Layer 9 of a small transformer language model trained on English Wikipedia (15 layers, counted from 0, width 128). Numbers have three digits each and are written without spaces.
A neuron's activation on a vector x is SiLU(weights . x), where the dot is the dot product.

Input weights of the MLP neurons that the questions are about. A number n stands for (n - 500) times 0.0018.
n11: 221241478622556459414440417568562612469496571535509665479356576654533707437339327509322673473756399500470568330561537673622363478687153401473450704583740265638149330660413625548720466360455411549508235553482307252659552775446397418433735658322479222354473626258727624536720373771791674572654423289661636495486659583427404532581330427709408530426222388518325500591427569595477382457698
n65: 500480555534480487434634557539537537590357474596481410321645659539574539572531415372452567604518449454586569600481509695553637412487480572487522555410320361659531351479323387365506647438374455343381553545403400641423444614575417416339586536674430455483243828520348551506468576622445538497532479510633412477625625527418392365330553489602655192480362525685640477662401379612500453615598
n102: 362525410489642562430371627471483477366540767440386587773397581287566552467435511414734305274523619578631603451599380480518559610421210578319337681483605438496477512678468334386285577435719556520422459464437515629467575599781508465452380386609508472337434801612449340427614767356355575362309445653431410521534400424743664471279558465636428450638492214737288211371434721496725567306526
n155: 424529533509387540573522637565508603545471419782474407560614426434606562598460258415361427689485576375630541672592461510535558487450450444410570482537572284579614552381152646324469663317471441548537596484580433513396569598389283537429679464419411809521583439536481577611432520646408383475596358500451366540626471440569415382602397374460471420503540412507676399537320565514540429686521
n207: 496185488490585536180557396334317587174600386329539436351412448540471527516601433512395607234448519504635487445343645710536360559504548382473535444784395313486515579647512649683466496733543490453562652582447530247543382600484673368504451326406200677268608397672381651393421404455556450589782489641413317360508547467337516461429480270476492541359388500657587622462538471771512507685645
n229: 385432504574553483530415496275800480546386643462664542372414488296492391598376162662651754379903508449724593479397500367435404454451784459621582612648465492649341656500216542418348332462449365483555702366365468513508516253843605371580685479341397120589616528500656587515534397513385402512765247448572513440469554578573490725411431431444566476364744390267369302593407397384431542516589
n231: 540613505528732314454731487327418530296037473545668260609549539523434424468603419440311649584572615629578508645372567047467612268341403264500314311355563470451359636459535668192431672441586410316623486649720491576666394381541613696595245413292564673658458772823473401570664449595632407453598479403418541320709375453564407438633551578431815180551528623444586473579769595364561533326304
n266: 466343850358570496524556642382352402797429441632469606449492426397550491449481570524457607397335458679504586551301605624496503575447524387329520389464500571642496465722611504454749437520226265880393636477585206341421367730492395316648788508520231582426560669480580504302421496381482489419388479320641429373459481520448680571437339449341458507555488273480567414542571261559669514556637
n305: 395349411432304319746526376635629415343490779470535459543650551438245555647515431449469547377507425711690647500594493504538405500347355522424540467555674383333391139570635412657631412608642427397476574443397464538567429481770342467420452577511363454431656507183376693503727500757518631609609448645188488644613508448453606395426406334465248504480402378382643631548345346605520440658482
n315: 562653429327509709521524690387497490682589419344493506425476550436513615465507470468311573432520411461276688591466400284535476461783310554622594387460497657580696539333349475534457650567612448257512604535598480319506384569507517503500651426622262672418339760711377385592482725603338582540524414680324337475537413507436492427532457479586538629644661371410352423561443439494706532510400
n339: 522420504465328491436822592563697380442585589447634304595893559414468578829585513536624622273458496186402777455596434288658455303565577733536706462532603313528677438533417455426555237590482322628524650260634613814529660557608564418700287383313559549524664261304300522310424582458487378584241533742500464282500222616441606541437555361187391378379623474509657366745509378464427292534451
n403: 519500350469584508552372454658564519210422305698198577373496519520668524643649678432535482546382297580571420676683594550536443512439388250258617611844536608710522288730653551511511470441535595581307388566597618449561534462752354443399463377469360296558400592276485709564492639369437580504600664348362381404677504508456447767599452534548454504634444299584488575583342443698496758308644
n415: 472287496369487344397639369372467635475487587629384649627652493570431354489397602320450463619425606750404503681659567511385439286591371549543478610668567631628452355483408522416497421493525308572490625385362459687682535486544469636806521438547463525588493507489556407444420320504442430244742516289703445504352575522493549841347400475606518353443467755415515395416781391526507441559430
n417: 352362527500364408543459477547570302624570295423601615378348603461574491374397368398558705490635618516349536523492500412686536391421651519658564625380723359553827046564523484244625371465418443400572627512360460481493508466313567571639700332419646302463381394346633239598442748565518447555546532564512437480610519524496503585449631450370648376324757406552566710459537546875616369615475
n449: 363338409613567266248349606604564548682575611418570273469565410672590638475476367466590570430578415605563507339536603545710570695673496280529478653859638346534308744682520620363735378400554600254420487451534457438409340504567484480537662383504403347701218496293617586448616630794605705453561549483409383244418655573341484526337627190403232656471609248297654653508401410460381598480546
n459: 598418531480193532394404428562598541565740385428296503575466391399759339566668522418684688669446395426427768369496525672535330492627394626672457493528610628462493373514571323403478471465546710820595445534313413523718455444543548396749559655423355581602547673418526462263423551641351249464341602453469481281593572396336582308380445510391485623591512612606454431530382517415524451227592
n463: 393405461609592373471459618664494531641603415367656351529552466507577696307527503450644643428537386511584380701707435475593443553538290661394410520394644503436597330477555450452611446418468518433559590778511264798529493541628388439335497207549360592160338350630621507423702514456660421537653500754425382464685517504583475526493427506640576570577493493279290532469493484531482477537689
n484: 456606510545557566533466531400605500375425398449375376600619464419689592384473488627560521522533575415591497567522530529526535510603647624522514618226624497381479506342544305441500345448545339560385333608583738500462488397407381482611534632561587545463513467585219418321596558463645313485343413441731513516493288198438406558445474392360459569598366655742420539494460552486599538525532

Each question shows a token from some text and the vector x that enters the MLP there. A number n stands for (n - 500) times 0.011.

"g": 602465478364606445491531430492341514543441480520580561687485616434481347485507482551522738537460537469382443473452536542505656516467686505532313402496400501444607500465582570474445516459499519476489427462506631483653411639620334541588519393537623474502477212492454615681527527459495651582459465510538524540500412491480210508522364573461476357560483552525487529443443566396422513487347
The most active neuron and its activation: n231, at about 4

"191": 595537482433596516442631475489401492586410397549563569505357608479369419496503542500444758514530621518401477496535648600426579548400513490554342347525454568512595459341422618540469533581543548522526480467536558430474464565641515507523536408531473596381607189519450505533507449454441492650412635522579532543448474637408427329486512614488579452536448416481465470423405511457432508503380
Which of these neurons fires most? n207

"to ": 487572389378596579585420519632329367515480506536519543615471649454471434520521447421591764618431552414374533553525509438524643505502503404475419360491630525497434406394479586506465442487513577553565451548512489458469441505583391574488486555552395538376426223479556420576430487535437568575423578508501640423460446552614373482549505608532438493710462566549526498497442636368441492400596
Which of these neurons fires most? n463

"during ": 582430507348587485442596520609346499513444542562602598469477557522308406561451523470504862540460489460428469479568509584448681489382460347564370459435487618451483382271464596507412439572497551444533462493519537491445388577639461549476509532530382510476561374470429522491511401544473585542530549517560550452419491568504462388499556633560449519668479491540550528432373567379510465576452
The two highest activations, in order: n305, n231

"m": 506433476399557565444505409483305471637413482534516493694384584438499388465438551579579715620494587523380384415476561531458625577476578410520289406451506556390564509454427568518411472533485493431568428418499759423524423536671378610639512463462505497420565261467397550614588542510506611562424509506612528528453442554435361441493473538546463498612491557544407489510447662337463593613355
The two highest activations, in order: n484, n231

"entire ": 467485347413503543494593513610488510637482598510613677579413517536452402450353481519549833586420496501479363464546573551495603480511519467542344409502539475564404517364538573460440485459537492427564453432519591386456458570602463577455520451552449430559474101492496509581557497522492576495542514546541460447451472558561417441458514586556543531581519493420490525492442573341427494497389
Which of these neurons fires most? n449

"on ": 503544336408618621509584519616478543531436471566609495543446551567395447513461498515524849637480559409384350463556483566444544437454475423593505462459520558506490392353517562434413439459576628523533479428477488470496429572548435546435518535651414432404561258503458541591512480570396560466458583492557554453392483527507205463465555545500459520598564555582526495411364573421514567573448
Which of these neurons fires most? n155

"developed": 588501387265561567475575461527375440553421482624594626475362560521433300496373548471510729555496549468396437567540609438481649549499520354494435460541437542460487451416410600554357566553598553494645435397549541411492554637566402500568482418583444438342493345430456520541503448543419666580385591474521452536474480658561350433494582512526531449593478546452479449511472669410495499587426
The two highest activations, in order: n315, n231

"ates ": 674569403284507521513552417517411481572408504570554542566388553484401468613394465513504825628458588516367432500540503498474505468555452440548366443509513581573436310437540542510430490563487520462555478429457578474518443621623482570442513468620413439408542307544336541449478464459504535513446562505542500423427508551539277465529552644581554469583398497506578447502539584412521536579526
The most active neuron and its activation: n415, at about 2.1

", ": 496612509406575542493646501463254530673364409552661519508563632477535493580339524486523799528477481490386421407513601649435595584437459397579441409500496497441513331327458547445430482500509607483536459506546492409437463655609453539483546448556454495390586372479473536432542404520453561522471646518569517424496460482508318391409537534593452411582497492515490523539512515460413512562527
The most active neuron and its activation: n65, at about 3.3

"the ": 555491530359575524495593459496504466534428554509579562547444506507474314428451562538517947544498504486512348499540550548494653533471539411526341431521588517502477457537427620477541447537484553476524488484537475414466471502643468536444466487484481420506513214516462496502484450518519574574477485438574515405428494585550368452488509621578489441670459467404464528466380554446416556497450
Which three neurons fire most, strongest first? n229, n231, n11

"ig": 551519381437534502480542434560431521564345541500555664634471612484480426558449690516529696496486542534433375476518539532522621513523686382544353517507472519492441530373500442411357516442546711520552400506465769422519360522542415571547528402588611464424578330432363523705491510512479556480495491537626445563457458512453339262341552585512481385622430520546451459477413525443538492519352
Which of these neurons fires most? n484

"as ": 646485498348578498513585532548401504501352429505622518618507632480507501486452468508555903545372454456393516471532389601588597533489457404510424457466528574503544388408486615468416541527524547497532474451576602529549452586520473518468474438519472524428547256409441460508520471494380651575449497491502550415461478555542402373557641541536541518604484520453474456450396572446443469513445
Which of these neurons fires most? n339

"- ": 585534473317541501559628527496418472586490479501593496567458650421553434571406502493542772541462524484442461493465602509472530481466497494431398344535546502434444294399434681428459572477513519601554437414486504487580466624566517629503578421516619405436540138406512469576552444483483617536423521539521530550432495526522320429507532503569440495617490515526488483486443537475454466547474
Which of these neurons fires most? n417

"um ": 647536461340583488479562495504315449550456556466611525594445545466433415529502576606516838483474447467412531456526591449388543551449543443505445350544467576399522467408517543428443603445581635564577492520483666436607417570634478554433488482551718452457484257499414495544466514506393575567544577521386486393523492529554271399501457613620484412515502451467477543538476536432428356496393
The most active neuron and its activation: n231, at about 4.7

"\n": 494412417444463505499568468509591505557447469533548537573433552400436491541376462519490834363524599481378573507569576602504516481481458367525428410494573478537473252375424550456477534548505486517584466476491489427613502570674472552543589409553547369450588249453488513481559588550484632638493472463581497523445500579509452409517423514544538403548545496478477491510419588488450419532528
Which of these neurons fires most? n11

"gives ": 637470380346579597445526439515300389500373490598432569680489599482452388547524489522546724643473501456450359518528518537570575422516486447602375420564572632543456343439478598471464397498568461531568431424494684448557434583636524511406585498542452499420521250550345548465492433511525590564417556475474529464537492456628278365597518563494425416614494524490520412421451676465473485565648
Which of these neurons fires most? n403

". ": 512423419448478505502571471514581509553449473528546529585451547397427483537383445522487839368527588482371569509564597598515507463487450374521433421503581489533472236375413554457467525543504500516573467478490490418601495558661465548545589412523548364452588278452491511488545579549493653641501480453585502525438512566512448394513431512560526419547534496469464497510419603487462419541527
The most active neuron and its activation: n11, at about 7.9

"of": 490614367392497656528570474539373505574465568553580583613380607466384236405488416519568724465526527563345402491503487710480483566483599319523344367445578538467412505413491533467376590532519616423534459406496627473556472602760419563544402481477583472429498334474475503619508506529308587563395590437490517564462495547586407459496521526512560412589489530526443466463394609435458541489469
Which of these neurons fires most? n102

"busi": 556650441392549505594562514549314514603445450550481544581409626496457236527399497451562760540517529448382464491465543508532497441538482441579344390499535621463493580285483532481425580511558473510615385439575503420579465593513370569534493394531388412420538295502493515684473416498472624490446451484502458589530425569474382368444519721549531440629523570418526436444422749423489591555501
Which three neurons fire most, strongest first? n231, n315, n155

"\n\n": 501410419444471508504575471516584517565445468523536531580446555401425499539376450517485834363532595484379569508567587596519516473491453375516442403492573490533483238377405559449483518541504496514570457484490490415602495563667471550554596413525552362460596272459481506478549585553498645643492475456578501524443506567505455407505435513550533420545545501469470500513416588493453412535531
Which of these neurons fires most? n11

"that ": 463479461448507543472582442504279492553425532583472592562511679590462514531454523428507799456441460557420559434592514606439651515438459332475307341555522648466449444439517628445501549498629570455510542492463471373505501558616416491410528474559424444566518274483420518544549511542339648620617574457480491483452533549534384376500549588584418489633511472434476577447347492424380540517444
Which of these neurons fires most? n305

"they ": 492540398351521530469567517493381481612405435539496523615471567527455257535460483458485888594375569515380491479565516607487605480485474475578411393483448592426478380423424494518407619492463649434551437439491554416568511516649406536393565500562525417533538261469494520547522504541400521543432646494558545450524437550537311371593466608578542495608500526550432476529489512519381545497523
Which of these neurons fires most? n459

"The ": 547488469419571515515546491387465497561436570555603564606471552463486405494377463518517945544523546518440427521495586519535578546472506426522418452520572591462480383425433607419450510464519556510535503467530514364576480605570478538407587413478452425545514190495496515536509493507513582586448509431551492437428526563558375422475522512544463440566508516416470499545398508503379497517488
Which of these neurons fires most? n229

"among ": 619552409272626521532457529580364528572451512586620593623428576553358412537505441455455805525483590436315484543517420475549579452437396441510363510438478566527435422352485561492479457516517546514450443517503508454534474652521467585520509468604339491436505300436467518622418421533497607559447608486523574449478380590540473433563484673528521477630640473445503465431455599367472561526525
The most active neuron and its activation: n315, at about 3.2

"called ": 574518448379602525489569587601399413574384490541517513594508532507371298576458464458503855667451541449366412514575451511626565540496497379598440436533499454489480366493443594535438540514503487499615440413482571478530429580640463507514544421519523501461614293448322529490550478561368543531404651518540588438439416471561362349522532566500453462578543430522543449479549551455395565472480
Which three neurons fire most, strongest first? n339, n231, n155

"is ": 642615462482413596493519357541414387514397480594500530645524475562519224610526524408560743564419444518335461407493489649504656390400520411577295426555419638443372531569461517429473521503452548422515456471531464428450518570665509560477445576457417563465594298490637488608489514457529577565504618441484563455486482535524353344395580675614418455616484489640451487452452609444466462503469
Which three neurons fire most, strongest first? n459, n231, n403

"often ": 582487373463575468559585580503291483576353497522455639577513632408453283554395507446634781618471509481334442450517480571492581387427459377501399358549458646583460454439476561426421548443535671543606508488566692417473507589626471502377539457517379464535508229454478544542508493537456608562468667471440533520577542536523407363570413468506464441582442505508441520488453597486397556511578
The most active neuron and its activation: n403, at about 4.1

"a ": 571487469400564505451512479479453495569463447518577614626475532503420379432390554525532919582488554430410442474569564521508578524523494391523443438501546584455457355427462596432461571491466521438536471494506547402540474567613508529488508489494524461501556119514401498534486549495447577569438520531536543498423486510559414378539485568572589374537477532506432515534502520495401535533496
Which of these neurons fires most? n417

"i": 558542426269619379483547527471264477570425501485624629631428629436447274489477579570547631581433579372358520516409592402287633529571655441571356471623478586518522412397534560475515479480495542544570505426460482502675404559548550644597536480611529471393497292528433503560484470526400502478464628398519493578557496555559390453440509583542448295523552469456408484508536512445451564553423
The most active neuron and its activation: n415, at about 4.9

"Later ": 528420452463476459515618501543388541525435570558545563559447631474510429618382517447504843514436535523469451548481500558487631560430418412478451352543520571424467409399478591520377493494519563477620446449531608378542532604599494543439553474499453453437542230513520526554562429515477624690469573500431491532498506538453436339428524537576413506613458492415521517504401597358387548552355
The two highest activations, in order: n305, n11

".": 439593532410542501499446569499131517611427536536642608654537695474413448580465448567437635584445558436483490438527623421387540533468613459458400434506553497327528516405517474337527679486484577623591542506524557502585462530538476506490520461592591545418561225542479521698435502548334488561554594524541448506469494466569357282451530514448462451625545520494567357439351492392354444547471
The two highest activations, in order: n155, n231